Layer 4 of a small transformer language model trained on English Wikipedia (9 layers, counted from 0, width 128).
A neuron adds its activation times its output weights to the MLP's output. To switch it off is to set its activation to zero at one token and run the rest of the model.

Output weights of the MLP neurons that the questions are about. A number n stands for (n - 128) times 0.004.
n0: 129, 131, 153, 107, 128, 100, 113, 165, 129, 92, 158, 163, 120, 103, 80, 102, 152, 134, 117, 138, 119, 95, 123, 141, 115, 139, 135, 83, 158, 140, 125, 141, 101, 88, 123, 104, 152, 157, 80, 134, 88, 115, 168, 124, 107, 147, 148, 148, 160, 115, 119, 155, 82, 119, 128, 148, 156, 101, 151, 127, 106, 141, 105, 122, 122, 114, 167, 118, 122, 116, 77, 136, 133, 133, 135, 122, 157, 140, 127, 173, 108, 117, 96, 144, 111, 99, 129, 95, 147, 123, 149, 136, 105, 115, 137, 129, 156, 117, 133, 125, 135, 146, 162, 125, 129, 128, 135, 141, 158, 118, 107, 102, 111, 173, 112, 103, 97, 97, 126, 130, 145, 118, 162, 109, 185, 157, 172, 140
n10: 105, 131, 131, 119, 148, 152, 107, 141, 130, 120, 133, 138, 143, 79, 132, 140, 126, 126, 118, 126, 151, 165, 138, 144, 133, 107, 127, 92, 154, 83, 71, 178, 119, 112, 135, 111, 149, 130, 145, 128, 108, 116, 130, 111, 127, 122, 161, 109, 145, 93, 137, 120, 120, 140, 190, 135, 102, 103, 119, 114, 126, 105, 134, 119, 139, 116, 153, 120, 171, 120, 211, 104, 72, 120, 137, 127, 118, 110, 172, 113, 158, 122, 140, 133, 97, 132, 115, 114, 138, 145, 126, 85, 85, 105, 141, 135, 129, 136, 123, 118, 130, 96, 131, 141, 144, 127, 107, 113, 123, 132, 104, 130, 126, 122, 96, 126, 165, 157, 99, 97, 116, 161, 123, 111, 95, 129, 76, 154
n14: 120, 134, 127, 157, 126, 172, 127, 150, 141, 140, 153, 104, 130, 128, 139, 120, 133, 132, 113, 135, 173, 77, 85, 134, 116, 184, 135, 70, 128, 115, 122, 101, 135, 126, 88, 122, 148, 144, 125, 115, 130, 90, 141, 107, 127, 123, 129, 115, 176, 100, 154, 109, 95, 120, 94, 154, 141, 146, 127, 127, 125, 124, 164, 133, 139, 132, 127, 150, 175, 166, 174, 105, 119, 158, 117, 109, 123, 131, 106, 141, 118, 98, 117, 141, 115, 91, 162, 126, 117, 136, 108, 134, 129, 84, 148, 98, 128, 108, 95, 115, 133, 105, 149, 117, 102, 106, 143, 174, 130, 131, 134, 128, 127, 140, 130, 127, 163, 138, 151, 117, 131, 119, 100, 125, 107, 112, 116, 137
n18: 111, 174, 104, 123, 129, 87, 120, 132, 129, 117, 130, 114, 104, 157, 127, 107, 106, 102, 124, 130, 162, 114, 117, 102, 156, 143, 135, 138, 115, 132, 91, 156, 151, 120, 134, 137, 157, 136, 138, 107, 122, 113, 94, 135, 138, 162, 125, 168, 130, 131, 166, 143, 117, 142, 123, 127, 143, 130, 127, 106, 159, 139, 118, 115, 137, 155, 138, 121, 114, 132, 45, 127, 140, 103, 160, 121, 134, 146, 86, 117, 140, 144, 124, 74, 149, 114, 127, 107, 123, 80, 129, 125, 130, 103, 150, 130, 95, 158, 124, 88, 130, 127, 146, 110, 113, 117, 127, 110, 177, 138, 128, 135, 138, 116, 133, 116, 140, 106, 122, 112, 82, 140, 152, 173, 121, 126, 143, 123
n44: 115, 93, 122, 111, 117, 136, 148, 146, 123, 135, 152, 140, 125, 117, 110, 128, 116, 120, 188, 150, 115, 136, 90, 134, 115, 106, 127, 151, 118, 124, 105, 149, 139, 120, 129, 90, 107, 102, 152, 139, 136, 108, 145, 112, 144, 164, 122, 121, 126, 93, 123, 97, 107, 120, 136, 111, 141, 155, 159, 153, 164, 100, 126, 105, 160, 126, 119, 120, 119, 157, 162, 143, 92, 92, 147, 107, 120, 166, 134, 122, 118, 103, 133, 144, 124, 116, 116, 102, 134, 109, 110, 69, 113, 93, 140, 159, 113, 158, 115, 120, 134, 114, 147, 159, 122, 128, 141, 117, 163, 123, 167, 123, 132, 130, 146, 98, 97, 148, 142, 154, 97, 127, 96, 123, 123, 103, 139, 108
n48: 154, 140, 144, 131, 134, 113, 142, 139, 109, 146, 176, 107, 93, 168, 114, 138, 137, 142, 125, 106, 107, 178, 126, 145, 132, 89, 144, 118, 135, 124, 162, 112, 133, 106, 116, 154, 144, 87, 153, 117, 146, 159, 163, 117, 102, 156, 139, 129, 136, 93, 135, 134, 129, 121, 139, 121, 141, 133, 171, 139, 126, 121, 128, 109, 159, 118, 128, 122, 114, 143, 154, 105, 83, 101, 172, 137, 151, 112, 122, 122, 97, 131, 140, 242, 146, 119, 125, 184, 110, 108, 187, 152, 127, 94, 99, 104, 103, 118, 127, 91, 112, 142, 122, 119, 158, 120, 169, 129, 142, 128, 113, 117, 96, 100, 158, 104, 139, 129, 151, 135, 133, 108, 101, 114, 113, 136, 113, 151
n73: 129, 126, 139, 120, 120, 151, 163, 87, 121, 108, 147, 141, 105, 123, 122, 158, 154, 114, 78, 136, 133, 103, 116, 104, 158, 135, 91, 122, 136, 123, 108, 158, 115, 113, 135, 147, 122, 140, 117, 130, 138, 142, 147, 117, 129, 141, 102, 127, 108, 126, 97, 122, 132, 117, 81, 160, 103, 128, 107, 132, 116, 101, 107, 110, 129, 164, 105, 143, 172, 109, 168, 94, 135, 127, 148, 118, 110, 127, 139, 111, 177, 150, 134, 147, 127, 159, 149, 103, 114, 112, 154, 133, 155, 132, 141, 147, 129, 133, 103, 131, 118, 117, 110, 113, 130, 152, 146, 125, 148, 116, 159, 126, 138, 107, 137, 129, 104, 121, 122, 146, 103, 162, 139, 111, 105, 148, 105, 149
n83: 128, 103, 150, 116, 128, 112, 129, 122, 127, 128, 114, 86, 131, 101, 109, 172, 112, 133, 94, 145, 89, 105, 96, 149, 84, 116, 134, 111, 134, 106, 129, 121, 134, 128, 130, 114, 121, 154, 117, 115, 122, 134, 113, 147, 155, 122, 116, 132, 100, 136, 137, 118, 135, 103, 146, 78, 179, 133, 77, 145, 143, 116, 189, 117, 126, 143, 153, 122, 111, 134, 43, 159, 142, 122, 128, 131, 133, 124, 98, 144, 137, 114, 111, 154, 127, 115, 141, 97, 118, 119, 134, 159, 117, 169, 130, 130, 112, 147, 156, 164, 156, 118, 157, 114, 131, 148, 114, 104, 129, 107, 111, 95, 144, 106, 165, 164, 145, 124, 137, 129, 115, 129, 153, 135, 135, 106, 180, 138
n92: 154, 118, 135, 129, 83, 134, 143, 107, 142, 144, 149, 149, 134, 144, 90, 126, 148, 114, 131, 122, 114, 91, 129, 136, 138, 137, 144, 150, 126, 121, 131, 121, 129, 106, 137, 111, 154, 148, 92, 164, 150, 135, 98, 142, 106, 124, 136, 114, 122, 97, 111, 116, 131, 125, 116, 131, 141, 111, 129, 82, 131, 145, 135, 98, 163, 120, 148, 86, 162, 159, 124, 86, 123, 103, 117, 97, 113, 129, 131, 174, 101, 152, 110, 127, 119, 93, 145, 106, 181, 131, 120, 139, 126, 162, 141, 143, 132, 147, 165, 145, 103, 144, 132, 139, 139, 124, 162, 126, 109, 136, 201, 113, 98, 126, 118, 124, 133, 121, 117, 74, 102, 144, 109, 114, 179, 114, 141, 123
n102: 132, 120, 160, 142, 134, 130, 122, 127, 135, 137, 91, 135, 137, 127, 120, 100, 147, 125, 100, 143, 152, 104, 120, 125, 87, 122, 170, 86, 154, 117, 113, 138, 121, 148, 156, 153, 135, 141, 135, 106, 139, 125, 99, 132, 146, 130, 107, 97, 119, 112, 131, 129, 140, 143, 127, 138, 124, 124, 95, 158, 145, 127, 113, 133, 123, 106, 127, 152, 111, 118, 248, 126, 139, 96, 140, 158, 143, 133, 133, 112, 145, 129, 130, 103, 115, 117, 149, 154, 139, 118, 105, 132, 137, 117, 103, 136, 112, 126, 131, 134, 139, 153, 101, 148, 99, 132, 147, 126, 129, 97, 142, 112, 127, 118, 159, 124, 116, 162, 105, 146, 122, 117, 160, 138, 103, 179, 156, 137
n141: 98, 125, 86, 123, 112, 129, 159, 139, 120, 141, 163, 117, 130, 103, 138, 116, 141, 133, 134, 119, 138, 121, 152, 123, 109, 98, 107, 135, 152, 103, 124, 199, 107, 148, 104, 138, 119, 158, 125, 128, 134, 110, 129, 178, 139, 108, 136, 142, 104, 91, 123, 113, 134, 121, 151, 113, 159, 136, 121, 86, 143, 125, 129, 111, 132, 83, 124, 136, 191, 181, 11, 149, 155, 112, 122, 115, 110, 110, 138, 82, 146, 137, 144, 156, 139, 118, 103, 79, 96, 153, 173, 155, 146, 108, 153, 146, 129, 177, 152, 135, 130, 143, 123, 166, 112, 163, 111, 121, 140, 125, 156, 86, 122, 134, 101, 94, 132, 145, 106, 106, 152, 119, 101, 164, 133, 106, 153, 112
n159: 152, 109, 143, 97, 114, 84, 138, 89, 116, 138, 153, 124, 102, 124, 115, 133, 142, 94, 129, 146, 136, 147, 144, 110, 109, 150, 118, 132, 108, 163, 111, 171, 94, 133, 129, 113, 140, 126, 138, 117, 133, 132, 126, 147, 142, 127, 155, 118, 79, 148, 85, 150, 104, 105, 133, 115, 95, 101, 150, 138, 105, 138, 131, 170, 166, 98, 111, 116, 72, 126, 162, 126, 97, 105, 128, 138, 145, 138, 134, 119, 127, 142, 120, 155, 115, 140, 115, 113, 143, 153, 121, 151, 180, 158, 102, 139, 115, 147, 113, 145, 113, 137, 122, 135, 151, 156, 128, 96, 136, 126, 123, 155, 115, 104, 150, 103, 103, 134, 148, 126, 121, 119, 127, 126, 139, 99, 106, 117
n161: 103, 124, 109, 127, 128, 137, 139, 149, 112, 133, 152, 136, 145, 118, 136, 133, 141, 123, 115, 151, 165, 151, 127, 147, 107, 123, 150, 113, 133, 134, 101, 177, 158, 112, 176, 131, 117, 105, 150, 161, 127, 117, 129, 139, 112, 159, 115, 126, 145, 145, 150, 130, 142, 140, 87, 75, 95, 103, 147, 123, 120, 137, 158, 124, 110, 137, 139, 155, 169, 129, 80, 164, 104, 121, 88, 138, 101, 134, 118, 167, 123, 125, 108, 152, 147, 127, 115, 62, 153, 106, 127, 125, 111, 97, 147, 175, 159, 132, 146, 100, 158, 113, 133, 140, 131, 114, 90, 145, 109, 177, 168, 110, 82, 134, 129, 110, 147, 97, 110, 132, 150, 150, 116, 98, 136, 121, 131, 119
n177: 143, 174, 140, 130, 127, 134, 99, 121, 93, 144, 116, 136, 146, 109, 88, 145, 167, 90, 97, 138, 114, 151, 126, 107, 118, 164, 112, 147, 156, 127, 138, 102, 124, 151, 126, 88, 146, 127, 150, 131, 138, 147, 120, 124, 125, 143, 111, 149, 170, 125, 150, 97, 131, 125, 130, 134, 113, 170, 129, 115, 127, 142, 151, 146, 158, 164, 96, 153, 130, 125, 196, 111, 114, 112, 180, 162, 98, 154, 150, 150, 135, 111, 140, 141, 150, 120, 129, 137, 143, 167, 113, 155, 114, 145, 131, 138, 176, 148, 132, 106, 108, 131, 87, 111, 150, 105, 120, 124, 131, 142, 129, 147, 111, 141, 191, 113, 132, 130, 116, 116, 146, 181, 138, 111, 141, 105, 91, 111
n219: 144, 135, 114, 137, 104, 116, 179, 145, 123, 81, 173, 88, 120, 97, 149, 86, 106, 137, 141, 116, 147, 128, 157, 154, 142, 127, 80, 148, 137, 107, 127, 141, 106, 123, 130, 94, 145, 143, 122, 114, 111, 100, 139, 120, 95, 91, 175, 153, 112, 89, 101, 113, 114, 118, 168, 149, 97, 167, 124, 120, 89, 137, 153, 71, 117, 132, 131, 119, 147, 110, 95, 112, 141, 129, 106, 96, 128, 131, 150, 117, 159, 106, 147, 136, 100, 116, 121, 136, 103, 93, 144, 131, 127, 114, 168, 153, 96, 130, 137, 135, 134, 111, 133, 124, 101, 125, 105, 125, 105, 123, 124, 137, 125, 138, 122, 119, 135, 99, 108, 140, 140, 166, 85, 100, 106, 134, 131, 103
n225: 135, 107, 125, 126, 117, 163, 133, 180, 145, 137, 146, 147, 134, 117, 154, 170, 133, 180, 107, 153, 169, 131, 147, 139, 138, 139, 134, 127, 184, 137, 146, 125, 168, 134, 132, 164, 127, 127, 134, 69, 142, 124, 119, 126, 114, 126, 115, 144, 144, 104, 75, 150, 141, 134, 100, 154, 123, 142, 112, 123, 121, 123, 123, 107, 168, 103, 147, 109, 120, 120, 7, 124, 156, 122, 150, 150, 125, 122, 99, 122, 131, 145, 105, 147, 128, 99, 148, 127, 115, 152, 135, 117, 108, 99, 104, 119, 124, 117, 134, 133, 98, 129, 165, 147, 93, 127, 132, 127, 136, 131, 122, 97, 116, 109, 132, 139, 136, 168, 125, 125, 149, 130, 110, 127, 110, 123, 82, 154

Each question names a token from some text and the token that comes next. It shows the activations a of the neurons there, in the order above. A number n stands for (n - 128) times 0.04.

Then comes g, the gradient of the next token's log-probability with respect to the MLP's output, scaled to length 1. A neuron's effect is roughly proportional to its activation times (output weights . g). A number n stands for (n - 128) times 0.0029.

" of", then " the"
a: 128, 128, 128, 128, 128, 130, 128, 128, 128, 139, 107, 128, 128, 89, 137, 126
g: 132, 87, 88, 182, 134, 197, 144, 111, 126, 170, 138, 125, 101, 164, 154, 162, 135, 159, 133, 111, 122, 137, 57, 120, 102, 115, 145, 106, 119, 148, 146, 121, 106, 163, 134, 103, 73, 150, 158, 82, 168, 145, 173, 111, 120, 107, 98, 120, 135, 104, 100, 115, 118, 55, 147, 118, 144, 95, 164, 114, 160, 150, 117, 116, 66, 158, 93, 109, 135, 74, 159, 170, 126, 107, 108, 148, 81, 101, 109, 93, 125, 185, 103, 130, 152, 124, 106, 190, 81, 117, 175, 176, 133, 139, 131, 115, 109, 111, 137, 71, 127, 142, 155, 134, 159, 164, 203, 106, 109, 170, 123, 155, 165, 80, 108, 115, 155, 105, 128, 140, 155, 85, 160, 160, 91, 188, 124, 102
Switching off which neuron hurts the next token most? n177

"i.", then " Her"
a: 128, 128, 95, 128, 128, 151, 128, 128, 128, 128, 128, 149, 128, 128, 128, 128
g: 110, 144, 151, 25, 187, 73, 189, 130, 80, 136, 134, 127, 158, 129, 144, 127, 112, 151, 183, 140, 120, 197, 126, 185, 120, 143, 120, 130, 161, 109, 179, 145, 66, 128, 136, 126, 59, 143, 96, 153, 160, 144, 117, 72, 126, 157, 98, 129, 143, 51, 104, 158, 197, 134, 131, 102, 117, 109, 159, 116, 122, 141, 96, 123, 77, 146, 144, 123, 147, 115, 137, 114, 121, 155, 147, 95, 89, 147, 132, 124, 145, 116, 145, 136, 136, 155, 142, 121, 155, 140, 128, 98, 80, 148, 120, 144, 79, 84, 85, 155, 150, 84, 120, 107, 127, 128, 117, 136, 125, 132, 133, 118, 135, 173, 101, 137, 94, 136, 122, 170, 117, 168, 33, 104, 133, 164, 125, 108
Which neuron, switched off, raises the next token's probability most? n159

"ets", then "k"
a: 128, 128, 128, 128, 128, 128, 104, 140, 128, 128, 128, 128, 136, 128, 128, 128
g: 175, 113, 173, 170, 147, 136, 124, 158, 82, 184, 99, 156, 139, 74, 90, 140, 102, 109, 148, 124, 138, 163, 138, 192, 115, 161, 99, 114, 95, 127, 143, 177, 103, 144, 131, 139, 106, 132, 71, 127, 136, 102, 153, 114, 88, 56, 151, 117, 119, 159, 112, 127, 70, 147, 176, 129, 167, 160, 118, 76, 138, 138, 183, 123, 106, 176, 95, 151, 99, 151, 150, 119, 107, 160, 154, 160, 122, 130, 127, 85, 138, 74, 129, 126, 142, 138, 142, 57, 90, 100, 161, 132, 126, 143, 113, 113, 121, 133, 138, 176, 126, 55, 113, 149, 169, 121, 78, 165, 116, 139, 175, 103, 197, 132, 147, 129, 161, 154, 146, 106, 64, 129, 121, 137, 87, 146, 129, 82
Switching off which neuron hurts the next token most? n83

" V", then "ady"
a: 128, 124, 128, 128, 128, 136, 128, 128, 128, 128, 128, 128, 128, 128, 139, 103
g: 50, 144, 134, 64, 118, 201, 99, 117, 114, 152, 147, 137, 75, 100, 126, 173, 106, 113, 143, 154, 109, 93, 81, 96, 105, 118, 110, 130, 85, 163, 94, 134, 119, 72, 109, 168, 134, 132, 142, 182, 90, 144, 131, 63, 74, 141, 121, 108, 160, 175, 173, 57, 127, 99, 87, 115, 131, 190, 142, 147, 130, 132, 94, 110, 107, 184, 95, 77, 156, 122, 120, 149, 127, 126, 135, 87, 123, 174, 125, 104, 138, 154, 154, 116, 120, 176, 128, 135, 128, 98, 109, 82, 142, 82, 126, 137, 136, 136, 105, 103, 142, 127, 84, 129, 161, 113, 116, 122, 161, 129, 131, 139, 185, 115, 183, 165, 129, 201, 108, 147, 147, 86, 109, 138, 141, 94, 116, 137
Switching off which neuron hurts the next token most? n225

"a", then " A"
a: 128, 128, 111, 128, 117, 128, 128, 128, 128, 128, 128, 128, 128, 128, 128, 128
g: 112, 127, 113, 189, 104, 96, 109, 121, 89, 133, 149, 90, 182, 140, 99, 151, 130, 134, 156, 123, 97, 119, 123, 149, 75, 101, 123, 149, 115, 196, 137, 141, 136, 123, 123, 128, 122, 141, 115, 138, 153, 102, 111, 147, 112, 163, 135, 144, 121, 187, 176, 130, 47, 130, 85, 141, 157, 98, 129, 132, 70, 108, 197, 136, 109, 176, 117, 80, 146, 151, 93, 133, 96, 163, 70, 105, 148, 64, 63, 124, 71, 124, 141, 87, 113, 120, 145, 126, 123, 137, 118, 127, 167, 137, 133, 149, 151, 211, 116, 139, 94, 103, 116, 126, 168, 186, 139, 107, 130, 174, 91, 184, 96, 153, 57, 101, 111, 134, 97, 124, 141, 100, 128, 113, 106, 170, 117, 117
Switching off which neuron hurts the next token most? n44

" d", then "ou"
a: 128, 132, 128, 108, 125, 128, 124, 128, 129, 128, 128, 123, 128, 125, 139, 124
g: 89, 96, 127, 94, 132, 135, 49, 134, 99, 127, 140, 169, 87, 128, 115, 72, 84, 108, 154, 164, 137, 130, 131, 91, 125, 152, 151, 173, 92, 115, 104, 116, 108, 161, 132, 150, 145, 117, 145, 106, 94, 108, 141, 64, 171, 173, 173, 132, 130, 117, 88, 124, 109, 110, 101, 140, 122, 107, 153, 141, 183, 115, 169, 95, 72, 159, 89, 56, 175, 160, 128, 145, 152, 128, 59, 128, 202, 118, 110, 119, 159, 150, 95, 136, 75, 172, 77, 166, 123, 94, 86, 126, 115, 127, 173, 79, 134, 106, 115, 114, 149, 95, 114, 170, 149, 124, 182, 173, 134, 133, 122, 115, 100, 128, 158, 136, 100, 100, 139, 126, 139, 157, 184, 116, 169, 134, 116, 104
Switching off which neuron hurts the next token most? n225

"ated", then " a"
a: 143, 128, 128, 127, 128, 128, 111, 128, 128, 79, 128, 128, 128, 128, 132, 128
g: 141, 95, 107, 96, 157, 143, 148, 170, 61, 125, 149, 141, 188, 133, 116, 141, 118, 129, 122, 156, 96, 128, 178, 154, 111, 175, 159, 137, 104, 145, 126, 154, 133, 72, 66, 137, 83, 138, 183, 151, 169, 162, 137, 175, 66, 131, 130, 141, 131, 181, 173, 137, 90, 76, 159, 141, 109, 120, 111, 88, 112, 117, 177, 180, 59, 141, 145, 119, 179, 117, 108, 168, 98, 96, 97, 86, 133, 126, 143, 103, 86, 106, 135, 115, 73, 169, 90, 136, 139, 131, 152, 129, 174, 132, 123, 117, 109, 87, 136, 163, 134, 95, 122, 139, 111, 137, 102, 143, 118, 132, 124, 44, 107, 174, 138, 99, 152, 114, 110, 162, 180, 117, 152, 134, 110, 186, 112, 126
Switching off which neuron hurts the next token most? n102

"b", then "our"
a: 121, 128, 128, 149, 116, 128, 121, 128, 125, 128, 130, 119, 128, 180, 152, 128
g: 124, 166, 162, 167, 126, 173, 142, 114, 79, 148, 134, 122, 123, 158, 185, 124, 139, 146, 126, 108, 146, 108, 174, 115, 135, 118, 121, 177, 180, 149, 165, 126, 92, 133, 133, 136, 170, 93, 167, 131, 107, 176, 116, 93, 148, 210, 144, 123, 151, 143, 108, 163, 138, 100, 108, 126, 85, 116, 123, 135, 144, 113, 145, 185, 105, 84, 150, 75, 143, 88, 133, 113, 205, 127, 98, 110, 150, 130, 163, 97, 143, 119, 79, 145, 103, 124, 180, 100, 115, 158, 129, 99, 101, 120, 164, 89, 125, 144, 146, 132, 107, 157, 60, 111, 160, 103, 91, 78, 81, 67, 86, 183, 135, 121, 166, 85, 100, 90, 163, 170, 135, 168, 106, 114, 157, 95, 143, 96
Switching off which neuron hurts the next token most? n177

"3,", then " Angel"
a: 128, 128, 130, 125, 128, 128, 137, 128, 142, 123, 128, 128, 129, 121, 128, 128
g: 196, 139, 143, 104, 139, 183, 125, 118, 144, 113, 139, 221, 148, 124, 97, 144, 106, 99, 86, 110, 141, 152, 188, 144, 134, 130, 97, 105, 109, 104, 197, 115, 126, 80, 123, 131, 128, 174, 112, 136, 125, 107, 107, 143, 74, 156, 145, 147, 106, 136, 116, 153, 127, 153, 139, 141, 91, 146, 109, 82, 49, 102, 114, 169, 141, 100, 114, 132, 143, 84, 146, 114, 140, 175, 137, 148, 123, 106, 136, 164, 99, 121, 137, 159, 151, 134, 160, 115, 141, 149, 123, 148, 125, 156, 133, 176, 60, 130, 129, 116, 186, 116, 63, 148, 88, 109, 103, 110, 88, 137, 141, 94, 171, 158, 162, 125, 142, 113, 65, 140, 172, 163, 134, 146, 169, 44, 125, 78
Switching off which neuron hurts the next token most? n92

" the", then " N"
a: 128, 128, 128, 128, 128, 133, 128, 128, 123, 122, 128, 128, 128, 126, 128, 129
g: 172, 94, 189, 169, 141, 132, 191, 133, 184, 133, 178, 126, 133, 152, 71, 163, 134, 130, 156, 95, 85, 75, 138, 148, 135, 140, 109, 153, 148, 116, 127, 162, 172, 140, 120, 108, 104, 184, 137, 144, 127, 140, 110, 162, 174, 119, 95, 167, 131, 123, 139, 104, 183, 169, 81, 107, 143, 107, 134, 91, 124, 130, 169, 152, 141, 137, 108, 152, 122, 72, 137, 115, 123, 127, 161, 142, 112, 73, 75, 156, 146, 139, 151, 102, 60, 94, 137, 91, 114, 134, 53, 41, 110, 109, 129, 176, 137, 144, 117, 122, 166, 81, 86, 109, 110, 111, 125, 169, 143, 112, 185, 120, 130, 108, 103, 175, 134, 145, 130, 168, 166, 115, 118, 136, 142, 175, 138, 139
Which neuron, switched off, raises the next token's probability most? n48

" l", then "o"
a: 128, 89, 137, 128, 128, 128, 128, 128, 107, 128, 128, 128, 129, 128, 128, 127
g: 129, 185, 138, 129, 159, 121, 191, 151, 130, 103, 133, 110, 132, 139, 131, 68, 137, 190, 92, 94, 115, 148, 130, 140, 118, 141, 109, 117, 152, 179, 138, 170, 120, 108, 200, 136, 113, 103, 160, 131, 168, 126, 103, 175, 207, 141, 138, 183, 120, 137, 167, 52, 142, 160, 107, 100, 116, 146, 125, 86, 183, 137, 145, 154, 80, 119, 142, 144, 160, 167, 114, 148, 141, 50, 117, 157, 113, 175, 145, 165, 178, 113, 98, 142, 152, 150, 111, 144, 116, 155, 119, 99, 169, 85, 150, 118, 141, 135, 128, 96, 166, 129, 139, 139, 100, 143, 170, 131, 146, 127, 123, 124, 68, 172, 122, 98, 78, 114, 169, 115, 139, 113, 144, 157, 139, 163, 172, 192
Switching off which neuron hurts the next token most? n10

")", then " |"
a: 128, 128, 106, 140, 123, 124, 128, 128, 128, 128, 128, 128, 128, 128, 128, 128
g: 148, 126, 118, 61, 157, 123, 109, 134, 157, 145, 95, 109, 127, 248, 74, 82, 143, 132, 152, 145, 90, 186, 173, 62, 108, 93, 123, 128, 122, 40, 153, 144, 70, 153, 165, 88, 94, 125, 80, 160, 132, 107, 146, 125, 155, 118, 152, 116, 106, 79, 120, 160, 182, 165, 110, 114, 139, 132, 120, 193, 174, 143, 173, 70, 115, 122, 114, 89, 144, 129, 151, 110, 89, 127, 153, 130, 102, 170, 86, 144, 136, 143, 144, 124, 166, 96, 138, 72, 103, 117, 128, 120, 88, 138, 129, 115, 122, 115, 103, 160, 125, 124, 116, 80, 145, 144, 133, 133, 127, 88, 129, 143, 173, 87, 123, 145, 133, 122, 125, 161, 110, 137, 101, 127, 97, 157, 122, 133
Switching off which neuron hurts the next token most? n14

" was", then " s"
a: 128, 128, 128, 139, 128, 128, 128, 157, 128, 128, 128, 123, 128, 128, 121, 128
g: 134, 144, 156, 57, 89, 94, 158, 115, 75, 91, 162, 65, 144, 106, 138, 83, 84, 138, 103, 176, 140, 137, 118, 118, 113, 181, 144, 116, 115, 157, 144, 109, 141, 108, 112, 152, 182, 134, 153, 136, 120, 165, 128, 85, 154, 104, 132, 138, 106, 119, 114, 164, 69, 101, 120, 118, 129, 106, 107, 159, 150, 99, 135, 171, 91, 87, 144, 120, 134, 125, 149, 119, 159, 210, 89, 106, 70, 136, 179, 84, 81, 113, 124, 148, 112, 163, 206, 125, 138, 120, 127, 132, 147, 185, 135, 87, 122, 151, 147, 171, 112, 154, 166, 84, 124, 160, 115, 114, 146, 149, 113, 140, 151, 162, 165, 115, 72, 126, 136, 66, 88, 114, 121, 116, 196, 154, 142, 129
Switching off which neuron hurts the next token most? n83

"ed", then " B"
a: 128, 128, 131, 128, 128, 128, 113, 128, 128, 89, 128, 128, 128, 128, 128, 128
g: 181, 104, 146, 99, 134, 150, 159, 135, 142, 153, 192, 121, 184, 100, 56, 135, 119, 154, 126, 143, 116, 174, 124, 114, 109, 123, 114, 107, 124, 125, 125, 191, 106, 126, 130, 140, 65, 187, 38, 156, 178, 154, 141, 106, 149, 197, 147, 164, 136, 128, 110, 139, 153, 146, 83, 115, 150, 135, 126, 104, 198, 151, 143, 176, 146, 124, 136, 134, 106, 96, 140, 82, 138, 121, 123, 91, 105, 50, 137, 194, 172, 132, 132, 137, 185, 102, 129, 116, 138, 149, 129, 110, 127, 102, 141, 137, 135, 151, 154, 172, 89, 98, 109, 158, 174, 133, 143, 141, 128, 78, 128, 105, 66, 115, 121, 144, 169, 152, 119, 140, 116, 154, 135, 107, 144, 148, 109, 67
Which neuron, switched off, raises the next token's probability most? n73

" st", then "age"
a: 128, 128, 128, 97, 128, 128, 128, 128, 128, 128, 128, 128, 136, 128, 128, 133
g: 136, 133, 136, 134, 162, 115, 83, 115, 70, 121, 118, 145, 122, 138, 89, 157, 139, 131, 88, 114, 121, 121, 165, 114, 189, 84, 78, 122, 135, 115, 157, 141, 145, 123, 139, 108, 140, 174, 163, 121, 172, 82, 119, 181, 178, 191, 122, 129, 127, 119, 145, 110, 128, 94, 156, 128, 126, 169, 133, 121, 178, 166, 136, 103, 135, 102, 141, 99, 141, 92, 123, 129, 165, 115, 115, 158, 186, 82, 110, 113, 147, 88, 102, 97, 198, 140, 127, 139, 156, 128, 118, 151, 120, 103, 99, 203, 130, 110, 118, 90, 126, 92, 114, 134, 124, 105, 113, 215, 160, 74, 114, 130, 67, 230, 116, 85, 138, 116, 137, 199, 121, 99, 161, 122, 136, 136, 148, 127
Which neuron, switched off, raises the next token's probability most? n18

"ton", then " Championship"
a: 128, 128, 128, 119, 164, 128, 93, 128, 128, 112, 128, 128, 129, 127, 128, 128
g: 131, 188, 116, 104, 115, 80, 162, 152, 139, 149, 80, 152, 53, 189, 179, 99, 106, 114, 99, 107, 143, 117, 106, 143, 100, 91, 110, 117, 169, 122, 132, 145, 121, 136, 108, 120, 69, 161, 83, 107, 132, 104, 146, 151, 194, 146, 100, 131, 115, 136, 97, 115, 100, 142, 99, 143, 126, 91, 114, 143, 161, 114, 131, 132, 156, 175, 151, 132, 130, 107, 161, 132, 113, 119, 115, 111, 97, 48, 76, 78, 119, 81, 146, 118, 123, 124, 145, 91, 112, 133, 142, 82, 67, 129, 118, 91, 93, 69, 104, 112, 114, 103, 203, 142, 169, 122, 154, 138, 75, 149, 146, 42, 113, 133, 128, 133, 114, 126, 114, 114, 142, 155, 166, 171, 100, 97, 107, 83
Which neuron, switched off, raises the next token's probability most? n73

"ol", then "a"
a: 128, 128, 128, 149, 121, 128, 128, 128, 128, 128, 128, 128, 96, 128, 128, 128
g: 115, 137, 134, 147, 78, 154, 215, 156, 171, 128, 160, 140, 110, 167, 107, 109, 132, 115, 121, 146, 164, 63, 95, 152, 109, 111, 123, 132, 104, 56, 100, 74, 160, 73, 81, 116, 150, 66, 146, 144, 125, 66, 100, 151, 151, 170, 158, 160, 109, 126, 153, 151, 123, 116, 135, 117, 136, 121, 137, 92, 135, 113, 100, 113, 153, 129, 178, 88, 129, 188, 136, 151, 124, 137, 184, 167, 112, 147, 105, 141, 150, 99, 141, 145, 95, 118, 115, 211, 162, 114, 184, 126, 155, 110, 124, 144, 145, 134, 125, 103, 181, 119, 156, 121, 136, 155, 126, 169, 132, 135, 108, 71, 144, 126, 177, 100, 107, 209, 68, 93, 134, 118, 128, 133, 151, 128, 137, 139
Which neuron, switched off, raises the next token's probability most? n44

"ey", then " team"
a: 112, 128, 131, 128, 130, 128, 125, 128, 128, 112, 128, 128, 150, 128, 128, 128
g: 115, 99, 160, 101, 133, 118, 152, 103, 123, 146, 97, 81, 82, 166, 146, 112, 121, 157, 135, 89, 136, 144, 160, 107, 92, 119, 148, 150, 152, 112, 180, 132, 183, 165, 119, 128, 112, 125, 140, 82, 108, 134, 142, 121, 89, 199, 119, 126, 101, 178, 86, 95, 89, 142, 136, 109, 110, 94, 114, 154, 135, 113, 163, 79, 116, 144, 99, 115, 120, 122, 143, 191, 126, 66, 114, 119, 145, 67, 88, 157, 71, 119, 155, 129, 140, 152, 84, 143, 107, 120, 116, 102, 103, 101, 141, 134, 152, 104, 104, 132, 132, 81, 196, 144, 129, 159, 182, 128, 62, 148, 128, 85, 174, 138, 79, 142, 112, 116, 177, 132, 87, 118, 112, 151, 37, 175, 89, 154
Switching off which neuron hurts the next token most? n0